Layer 7 of a small transformer language model trained on English Wikipedia (11 layers, counted from 0, width 128).
A neuron's activation on a vector x is GELU(weights . x), where the dot is the dot product.

Input weights of the MLP neurons that the questions are about. A number n stands for n times 0.0094.
n4: 47 24 -6 -3 28 19 7 27 40 12 24 -4 -26 37 -22 -18 19 -23 39 -2 -3 -11 41 -12 5 2 -14 26 -17 9 -15 -37 -3 -7 -12 -1 -2 -15 -10 -15 6 -12 -1 -18 -39 -27 -21 21 -21 -21 -14 5 11 -26 11 -28 -37 -24 5 24 16 -41 3 2 -43 10 -14 -24 -21 3 34 20 -17 4 24 27 16 10 9 -1 -7 9 -11 1 32 11 -39 -4 5 -16 26 -19 11 -4 -36 2 2 7 18 -2 -27 -5 -23 4 -12 12 2 -8 25 8 16 -25 -41 -17 -15 -6 -7 -2 37 -40 5 2 29 -4 13 -44 24 0
n45: 0 28 -45 14 -24 27 -22 8 56 2 -49 16 36 -36 79 -48 -56 10 -41 54 23 -4 20 -6 -1 63 -37 4 29 25 -27 36 -9 8 -25 25 -52 -25 13 -20 -8 -20 3 42 -16 47 19 29 11 -3 7 14 2 -15 3 -23 20 -12 11 -36 58 -36 6 15 -33 -13 -34 8 -54 39 23 -29 13 1 15 14 -5 -44 5 15 -5 -20 -36 10 -3 -46 -53 -22 -19 35 -32 -47 -26 32 -13 47 -51 43 37 -74 -5 8 -17 -17 -5 -13 23 25 15 -16 15 -3 4 -52 -8 22 27 -12 58 34 -12 -19 35 -9 -20 58 7 18
n83: -35 5 10 -1 28 13 -2 -26 -1 -7 -29 -53 -18 9 19 23 -25 -24 -25 29 40 -8 17 -22 -27 13 -23 -23 -14 3 -12 -2 19 -20 -7 -3 7 -12 -10 17 -7 -57 -11 91 -24 -8 -17 25 1 -8 -10 -23 -44 -34 21 -21 -19 -12 -10 28 10 -36 -12 38 21 16 27 -15 5 15 1 -17 1 -4 61 -39 -2 37 -22 43 -18 9 22 -51 -1 24 -24 -15 4 29 27 37 1 21 -19 18 -9 45 5 -9 -45 13 -42 36 -17 16 -23 13 -41 -12 17 4 31 -9 -17 7 -16 9 38 -6 -25 6 10 38 14 4 -1 -13
n104: 56 -5 -14 -8 6 4 2 51 -25 24 3 -30 -23 -50 48 -1 37 60 -38 37 -19 0 -29 15 -66 -36 44 15 -9 11 77 20 14 -4 -1 12 -13 -26 53 -10 6 0 -39 1 -25 58 1 -35 29 -6 10 -10 -50 -14 12 -29 -52 68 -12 -34 13 7 -52 -16 -14 -7 -59 48 -51 -14 20 -1 -7 -54 30 -23 16 38 -21 -8 -6 5 39 35 -60 23 64 3 -23 19 28 16 45 24 19 -1 -28 -5 -4 2 10 -11 -67 24 -11 -10 -18 16 13 -23 -33 25 8 -30 -25 51 -6 4 -26 37 27 -29 39 26 -17 -25 22 44
n142: 35 -15 7 -32 7 -39 7 8 -11 44 -46 -36 -17 1 41 -24 37 -9 7 -32 -56 32 26 26 31 -7 17 1 13 38 -18 -5 -28 -14 -15 -6 9 -1 55 -21 -12 31 -43 -33 -43 7 38 15 22 -12 -1 7 17 -22 -8 -6 95 -7 -15 -41 52 -9 5 28 17 29 10 21 16 -11 14 21 -13 -3 30 40 23 -3 13 -3 9 8 -16 -64 -21 -27 -1 48 3 -27 29 1 -48 -6 21 -67 -29 23 -60 -39 -42 -11 -29 19 -15 10 34 4 20 -26 8 -5 44 9 -31 -44 -26 -29 37 58 40 -21 12 24 -23 7 49 -10
n155: -27 17 19 -50 -15 -20 -27 12 -5 8 -24 -23 1 -23 -4 2 -10 33 36 -23 17 -26 54 7 18 -34 38 -17 -25 20 8 -43 10 0 13 60 -27 5 -4 -28 4 46 -5 32 -12 -27 -17 1 -9 30 -5 19 -12 -23 -37 35 16 2 -35 -39 20 -15 1 38 31 -45 0 -10 -25 8 31 22 -16 46 40 -20 59 -16 40 -8 -12 -4 31 -7 -43 4 6 9 -17 -2 4 -8 -3 -10 26 -9 -18 18 -33 -54 -12 12 -19 17 1 -21 27 -9 -2 -50 -2 -28 -33 40 50 12 -24 9 -30 34 8 26 10 -10 27 38 -8 -32
n166: 11 -8 21 -43 -14 -32 8 -17 -5 -31 18 20 -29 -10 5 16 -31 4 -48 34 43 -6 -21 17 -26 3 27 12 43 -11 22 -33 -42 -40 -3 -10 32 8 7 13 13 4 25 -6 -17 28 -20 -35 2 10 1 32 21 7 -9 -28 4 -3 -38 -49 6 -9 8 45 -4 20 -2 9 6 22 4 -56 -1 -4 1 -38 3 34 -22 7 -9 -10 -4 47 -14 23 27 37 -29 -10 -19 0 30 -25 13 -13 31 -29 -22 -22 -23 -46 0 25 -3 24 -21 4 7 -9 -14 -41 -22 76 -2 -15 6 30 -13 -3 28 -3 11 7 32 -15 -8 -33
n188: 42 11 -6 -20 29 -18 -36 -29 23 10 -1 -23 -10 -7 -29 7 -23 -12 -7 -22 -4 3 -3 17 30 9 6 -12 -10 -7 5 -8 18 -8 11 -1 3 25 -22 -7 4 -20 20 -32 -1 -40 -45 -9 -3 8 -1 27 -29 35 28 -15 -25 -26 -12 22 -3 9 30 -15 -23 32 -33 -26 -8 -27 18 3 16 -27 -8 -20 13 -21 3 7 -1 41 25 7 32 -26 -1 5 -4 -28 33 4 16 3 15 -26 11 -14 22 -22 9 0 -16 29 2 -11 22 50 1 -1 -8 -20 28 -40 -25 3 -8 -26 17 1 -64 -32 6 33 -16 47 12 1
n201: 18 1 15 -12 1 -23 -2 -5 20 -20 48 15 -7 9 -6 -7 -2 -1 -9 4 37 -19 -23 -1 2 -6 35 -1 -3 27 -25 -1 -21 2 16 -1 -7 -18 43 -12 -1 -23 -7 -4 8 1 -11 -1 -2 -16 1 -35 -21 -4 -21 -6 7 -20 35 0 12 -2 51 35 4 -1 -2 -1 4 -2 32 -13 11 38 -26 6 19 18 -37 33 16 -23 -2 -3 -16 22 30 12 -6 32 13 -30 45 3 24 -15 -47 39 -7 -11 8 3 -24 -20 -21 8 -12 -16 5 -15 -14 9 31 -1 12 -6 24 -2 -2 -6 -59 -23 11 -4 -5 -8 -23 -50
n213: -25 50 73 8 54 45 47 18 16 51 22 -13 34 0 -1 12 35 -36 48 0 14 -16 -56 -6 -34 12 31 82 18 39 29 41 -45 -9 -43 14 -22 -6 3 43 -31 -4 -17 19 -43 -32 8 -49 10 43 -51 -6 20 -33 25 -25 24 -38 19 -25 7 -21 -6 -13 -14 56 -50 59 -10 -78 -11 -41 -57 -20 75 -24 6 -46 -5 -10 -38 3 -43 70 -21 -26 -4 -5 -14 6 11 -9 3 34 -25 25 33 -4 2 -41 39 37 -37 -1 28 -11 -1 20 50 18 -34 -28 13 -6 -78 6 -41 -11 -12 18 9 -42 -84 -25 -11 31 7 -13
n222: -33 4 -1 21 -20 8 62 -13 -17 31 -2 43 -44 19 12 -22 -21 -35 55 -6 -26 25 14 -48 18 -22 37 -66 -2 -81 -16 -26 -21 -12 -29 71 23 11 -33 23 -4 8 -28 6 0 -39 -5 77 10 -15 -5 22 25 -6 -19 -8 -27 63 34 1 -13 -1 -24 -9 6 11 24 50 -61 35 -48 -87 0 45 4 25 12 -17 49 -21 -51 15 22 20 -25 20 2 -5 -15 -17 -35 0 28 45 -11 22 -16 1 -17 -26 34 -28 -16 10 21 14 14 47 -2 6 30 -11 32 22 -37 -9 -1 7 -17 13 -9 17 -3 -50 -6 47 14 -3
n262: -21 20 10 -14 50 25 -6 26 -4 -54 28 -50 -24 -4 -16 -8 -11 -20 -35 -11 14 -6 -1 13 -79 -15 -14 -32 -11 18 -5 -6 33 88 60 14 -2 51 39 -16 5 -19 -60 -12 70 -9 -10 7 -43 24 9 -3 -51 -32 5 60 24 -44 -37 -8 -5 -47 73 -34 -52 30 53 30 -25 11 42 -3 19 30 19 8 17 8 -4 -7 57 8 35 74 17 -22 -7 33 43 -26 -5 -12 31 33 -9 -35 45 1 -57 -11 -13 -8 29 -7 61 16 -4 -8 9 4 26 26 6 12 -20 -4 51 -16 -45 -34 -16 30 -43 -17 -72 8 7 46
n353: 8 7 3 -7 -38 -8 13 7 27 18 -15 -43 -4 -17 41 8 1 -15 25 3 16 24 21 11 19 21 2 -12 15 14 -5 -15 6 -1 14 25 -32 20 -19 11 49 -38 3 19 1 -32 -13 -11 12 17 -27 9 -13 9 29 7 -28 6 -14 -9 -20 -47 -11 -9 27 21 12 -10 -20 13 10 -19 -36 17 0 -70 -10 7 20 -2 -14 -24 6 2 14 -11 -26 -16 -3 17 49 6 -1 13 -21 -42 -1 14 -10 -17 26 -37 6 -1 -22 8 -8 -7 35 22 8 -7 -9 -15 -5 43 9 -5 15 -17 38 -20 -7 27 15 -18 -4 1
n357: 21 5 61 47 12 -7 50 10 -6 -4 5 -21 -23 -32 24 -20 33 -2 -5 -32 12 -20 16 17 -57 -24 -25 0 65 -38 29 -26 -14 -26 8 7 1 -9 55 -39 -18 -6 -29 -5 -1 -15 21 -32 15 36 -2 19 4 15 22 3 50 -2 29 26 24 0 22 10 41 35 20 9 -30 -9 24 10 -53 -30 27 23 -42 12 -17 -1 7 7 27 -26 8 -4 -25 12 11 12 -35 -2 26 -16 -25 -26 0 26 2 -2 -4 -44 -16 50 -6 -5 -15 36 28 -31 -49 -22 0 -30 10 -46 1 -14 25 17 -7 -43 12 -13 32 32 31 -10
n395: -33 -8 18 -12 -5 13 10 34 -20 -15 -34 8 -25 16 -7 1 -13 -3 -1 1 -21 -10 -43 -42 -14 19 0 42 31 7 -40 15 15 28 -5 4 27 -28 -15 29 -26 7 -13 -2 6 -5 3 -19 11 31 25 31 4 1 -24 -11 -7 -4 -18 19 -3 -7 21 14 -5 10 -16 17 12 2 -61 -13 18 2 35 1 57 8 -4 -36 28 36 25 19 11 -6 23 13 11 -1 -12 -26 -14 29 10 -20 27 -26 -23 34 -7 16 -13 -9 5 52 26 -23 -3 -2 34 29 -16 -20 -4 -23 -16 4 -9 39 19 9 -24 16 -2 20 39 -22
n429: -20 -23 3 -32 11 15 11 11 -2 -17 16 5 11 -1 -9 16 6 -46 -14 17 -6 -2 13 -3 -1 5 9 -12 22 -4 11 10 -3 -32 4 -9 38 -13 13 14 -1 -2 -6 3 -54 -3 6 -27 42 22 7 -7 -10 -15 -26 31 -8 -28 0 -18 30 -16 17 35 13 29 23 4 5 32 2 -13 0 -13 19 4 22 -12 -13 23 -6 -30 -20 -18 -31 6 3 -16 6 2 7 -20 13 54 -12 26 2 10 0 24 -35 7 1 -55 -32 -3 -23 14 17 21 25 -21 -12 -18 12 7 -5 -1 -28 -15 -10 37 7 11 8 -5 17 -45
n487: -9 -22 4 20 33 -4 11 -23 -25 5 -7 31 15 -38 28 20 -16 18 -13 -16 3 20 4 23 3 -5 37 41 -35 -3 33 30 2 -12 42 -13 11 -2 -3 4 -27 9 26 11 -73 -14 41 -26 29 -11 5 -3 -18 41 -14 10 -23 -3 3 -15 11 -53 -1 9 11 -23 17 9 -9 3 15 -15 -25 21 3 -31 -8 -11 38 17 28 -35 -24 34 1 -18 -18 -4 6 -20 -35 -31 -12 16 6 -23 -56 15 1 5 9 -19 1 18 -13 -9 9 -21 9 19 26 4 15 -33 -12 12 -5 13 -27 3 -3 45 -27 13 -3 22 -2 -21

Each question shows a token from some text and the vector x that enters the MLP there. A number n stands for n times 0.03.

" and": 4 18 15 -7 6 1 -1 -1 -21 5 -25 -22 7 -19 -4 22 3 28 -11 -29 -11 -7 24 6 -2 5 -30 6 -13 7 -13 -4 -23 -1 -26 -7 -8 -21 14 -19 25 -4 6 -20 9 23 -7 22 2 -16 -12 -1 2 30 -22 -22 -35 12 9 6 -7 10 18 -15 18 -14 13 3 18 -9 -10 -3 9 -7 -20 4 -2 -39 8 14 -4 -10 15 3 12 5 -8 -15 33 -3 2 9 25 -34 -26 23 -13 13 13 10 -1 -16 -7 17 -10 -8 0 19 4 11 -19 18 -10 74 16 -5 -13 23 -1 -31 0 4 16 -8 2 -5 11 18
The neuron with the highest activation: n4

")": -3 8 9 5 -5 23 8 0 -32 4 -21 5 3 13 -15 22 20 22 10 -13 -21 -20 34 1 -8 -14 -14 -7 7 19 2 -9 -4 8 -38 -10 8 6 -4 -6 -2 -5 -3 5 19 34 4 21 8 5 -5 12 13 30 -36 5 -23 -8 26 -3 -36 12 1 -8 9 -18 10 -5 11 -29 -21 -1 8 12 -7 16 -2 -16 -5 -7 -7 2 5 4 13 -27 -2 5 24 -6 -3 -8 9 -41 -7 16 -6 -8 -14 2 0 -16 -19 22 -16 -12 21 34 16 16 -10 21 -33 70 39 -20 -25 -4 -12 -11 10 -10 1 -20 -3 -4 6 -9
Which three neurons fire most, strongest first? n155, n222, n357

"=": -2 5 2 -12 1 17 -19 -22 -21 5 -32 -14 25 -2 -9 -10 21 10 -23 -2 -8 -15 33 7 9 -10 -6 2 -1 31 -2 5 3 5 -8 -50 -8 7 18 -11 12 11 -3 14 1 -18 -16 21 9 0 -6 11 0 50 -31 -14 9 9 17 8 -20 -14 11 9 -1 -3 4 -1 10 -23 -21 -20 -2 -11 -10 1 20 -2 8 -7 2 2 -14 -14 -14 15 -3 -8 8 -15 12 -12 18 14 -11 -18 1 7 -11 4 -2 3 -13 5 15 2 -2 10 16 8 1 5 10 80 20 -6 -15 2 -10 -9 15 -3 -4 -7 -4 0 -16 1
Which three neurons fire most, strongest first? n142, n155, n166

"-": 12 1 7 14 8 32 -13 -17 -31 6 -13 -25 22 -10 -8 21 21 12 -22 -12 -22 -23 1 -4 16 -5 -20 31 8 -1 28 -7 -3 9 -4 -34 8 2 4 -16 18 3 3 1 -8 28 0 15 10 -20 -3 -2 24 26 -35 6 -9 -11 24 2 -5 40 -18 -11 -14 -13 10 -11 -22 -44 -27 -2 -12 -6 -20 16 1 14 0 8 13 11 -9 8 -7 -28 -4 -13 6 -15 -17 10 3 32 -20 -9 -10 -27 -10 3 1 8 8 -1 14 -5 7 6 46 -13 0 29 -2 50 9 2 0 21 -7 -13 17 21 -4 -4 -14 -4 -16 19
Which neuron fires most, and how strongly? n104, at about 0.71

"ko": 3 6 26 1 22 38 16 -7 -24 6 0 -23 14 2 10 19 24 23 -4 1 -15 -18 20 13 -9 11 -20 9 9 19 18 -8 -8 -3 -51 -28 0 3 24 -10 5 20 19 16 8 1 0 18 4 6 -13 5 12 37 -30 -5 -1 9 9 7 -19 -7 -9 -16 18 -2 -8 -56 3 -12 -6 -6 10 0 -3 3 -12 -12 7 14 -17 -11 -2 -16 -15 -14 -21 -37 43 7 19 -14 10 -30 -34 4 -4 4 -4 20 -8 -4 -33 8 -32 -1 5 5 20 4 -9 0 -12 52 7 7 7 -7 -12 -31 28 -13 -13 -16 7 -14 5 37
Which three neurons fire most, strongest first? n357, n4, n213

" acquired": -5 3 4 -1 22 32 12 -18 -2 -7 -16 -3 3 -12 -8 26 0 4 -17 1 2 -3 10 -1 7 1 -4 -8 -1 2 4 1 -11 -7 -3 -57 -5 -10 -11 2 10 27 27 26 -23 4 6 46 15 -15 -15 -9 30 39 -16 -13 -19 -10 42 23 -17 14 -11 1 5 -3 -11 -31 12 12 -34 -9 20 0 -18 -1 -14 -28 -6 10 -8 -13 -12 -23 -7 11 4 -21 9 -19 -13 -5 11 -9 -9 8 -22 1 -2 14 -16 -18 2 -7 -22 -4 17 26 4 18 13 28 -3 62 47 -12 -1 0 -6 0 10 28 21 -12 -12 -33 -5 7
Which neuron fires most, and how strongly? n429, at about 1.1

" Candidate": -2 5 20 3 6 2 6 -11 -29 30 -26 -4 18 12 4 6 4 3 -35 -13 -19 -29 30 1 24 -6 -13 21 9 9 3 7 19 -8 -47 -49 5 13 -3 -18 16 -15 -14 15 18 21 -17 14 9 6 2 4 20 29 -11 -3 6 17 19 24 -20 29 -22 0 -11 -15 -9 -31 25 -22 -45 -25 32 -3 -12 21 13 -1 -13 -2 -5 -8 -10 -19 2 5 -17 -1 16 -28 19 11 -5 -27 2 3 -7 -27 -35 -1 7 -2 0 13 -7 -4 13 3 7 -6 31 11 -9 41 40 -10 -15 12 -2 -28 14 19 8 -3 -19 -19 22 21
Which neuron fires most, and how strongly? n142, at about 1.1

"ship": -4 -10 6 -14 9 22 -14 7 -20 -2 -41 -14 8 8 -15 13 25 5 -14 -2 -4 -15 16 14 -1 -11 -16 9 1 18 20 3 -6 5 -6 -41 -14 -8 2 -1 1 10 6 3 9 -9 -2 6 9 -6 -8 13 4 50 -33 -10 5 12 18 -1 -22 -9 7 -4 26 -3 -3 -30 0 -14 -24 -8 -3 -3 -8 -3 1 -7 -5 -1 19 3 -2 8 -10 -7 -6 -18 8 -6 6 -5 10 -3 -1 -8 0 -3 -22 0 -12 0 -36 -9 12 5 11 12 24 16 5 -11 -1 82 29 11 -18 11 -2 -6 14 5 10 9 -6 10 -11 -13
Which neuron fires most, and how strongly? n155, at about 1.8

"|": 6 7 -2 -12 7 24 -17 -11 -23 9 -19 -16 20 -4 12 19 15 13 -13 -13 10 -29 9 18 4 -4 -29 8 11 20 -12 14 1 15 -14 -38 -15 10 11 8 15 2 7 2 23 -17 -1 9 3 -23 -11 -9 2 79 -10 -2 4 16 18 6 -16 -6 -4 -5 7 -9 0 -25 8 -29 -41 -18 1 -12 -7 11 -7 -17 -6 -10 7 0 -1 -4 -10 10 -10 -20 8 -12 9 -7 21 -1 -35 -9 -2 1 -3 -6 -3 -8 8 17 12 13 -14 30 20 0 -13 24 4 62 17 4 -22 10 -21 -23 15 1 -7 10 -11 -3 -9 17
The neuron with the highest activation: n353

" not": -12 18 -7 21 -1 16 -4 -14 7 -6 18 18 -12 -19 -7 11 -5 -2 0 -2 16 -8 -1 7 -4 12 -28 19 -7 16 -9 12 19 -8 -12 -36 -22 -16 -14 -17 -1 12 -19 14 13 -7 -1 21 19 2 -30 9 21 43 -41 12 -8 18 20 33 -18 -11 10 7 20 3 -18 -16 21 -3 -35 -8 22 20 -17 16 -2 -5 -5 1 12 -15 -9 -8 -10 4 -28 -35 -2 -15 4 10 -1 19 1 -9 -4 -9 -2 -2 -28 -10 -14 -17 -1 1 -1 31 17 6 -10 29 -4 66 23 -4 0 -2 -20 -12 13 13 -9 -6 0 -9 4 13
The neuron with the highest activation: n222

" 59": 1 -1 17 4 -9 25 22 -14 0 -5 -20 -19 6 3 -24 30 2 15 -20 -21 -26 6 21 -10 -15 0 -49 -12 7 32 6 -3 -24 -12 -2 -8 -20 24 23 -4 7 2 14 5 1 12 4 9 22 -3 10 -9 13 31 -33 -9 -2 20 20 6 -5 55 -12 4 -13 9 12 -8 28 -10 -34 9 22 -16 -6 20 0 -19 0 27 -5 -27 -18 -29 20 7 17 -17 21 -9 5 -10 -14 -32 -13 1 -2 -19 -18 6 -4 -16 10 -5 -17 -6 13 38 0 31 20 19 -12 53 31 -10 -4 -4 -24 -27 -5 9 -6 -6 -28 -4 3 7
The neuron with the highest activation: n429

"um": -23 6 16 9 2 20 10 -18 -23 -18 -72 -30 14 -12 -17 30 6 5 -17 8 -19 -1 -10 -1 9 4 -34 -10 0 10 1 14 -11 -28 -42 -30 -8 -14 6 5 6 10 -4 8 22 38 1 14 12 -2 -13 0 16 34 -11 -6 -13 11 0 2 -9 12 -6 -12 4 -5 5 -6 0 -16 -10 -5 -2 -20 9 10 10 24 -13 4 -3 21 26 2 -1 -13 0 1 47 -16 -22 9 -5 -10 -24 17 1 -18 -34 2 2 8 -14 4 -8 -21 7 13 -6 6 6 17 12 59 26 14 -3 18 14 -15 5 11 6 6 -1 18 -3 -7
Which three neurons fire most, strongest first? n83, n395, n166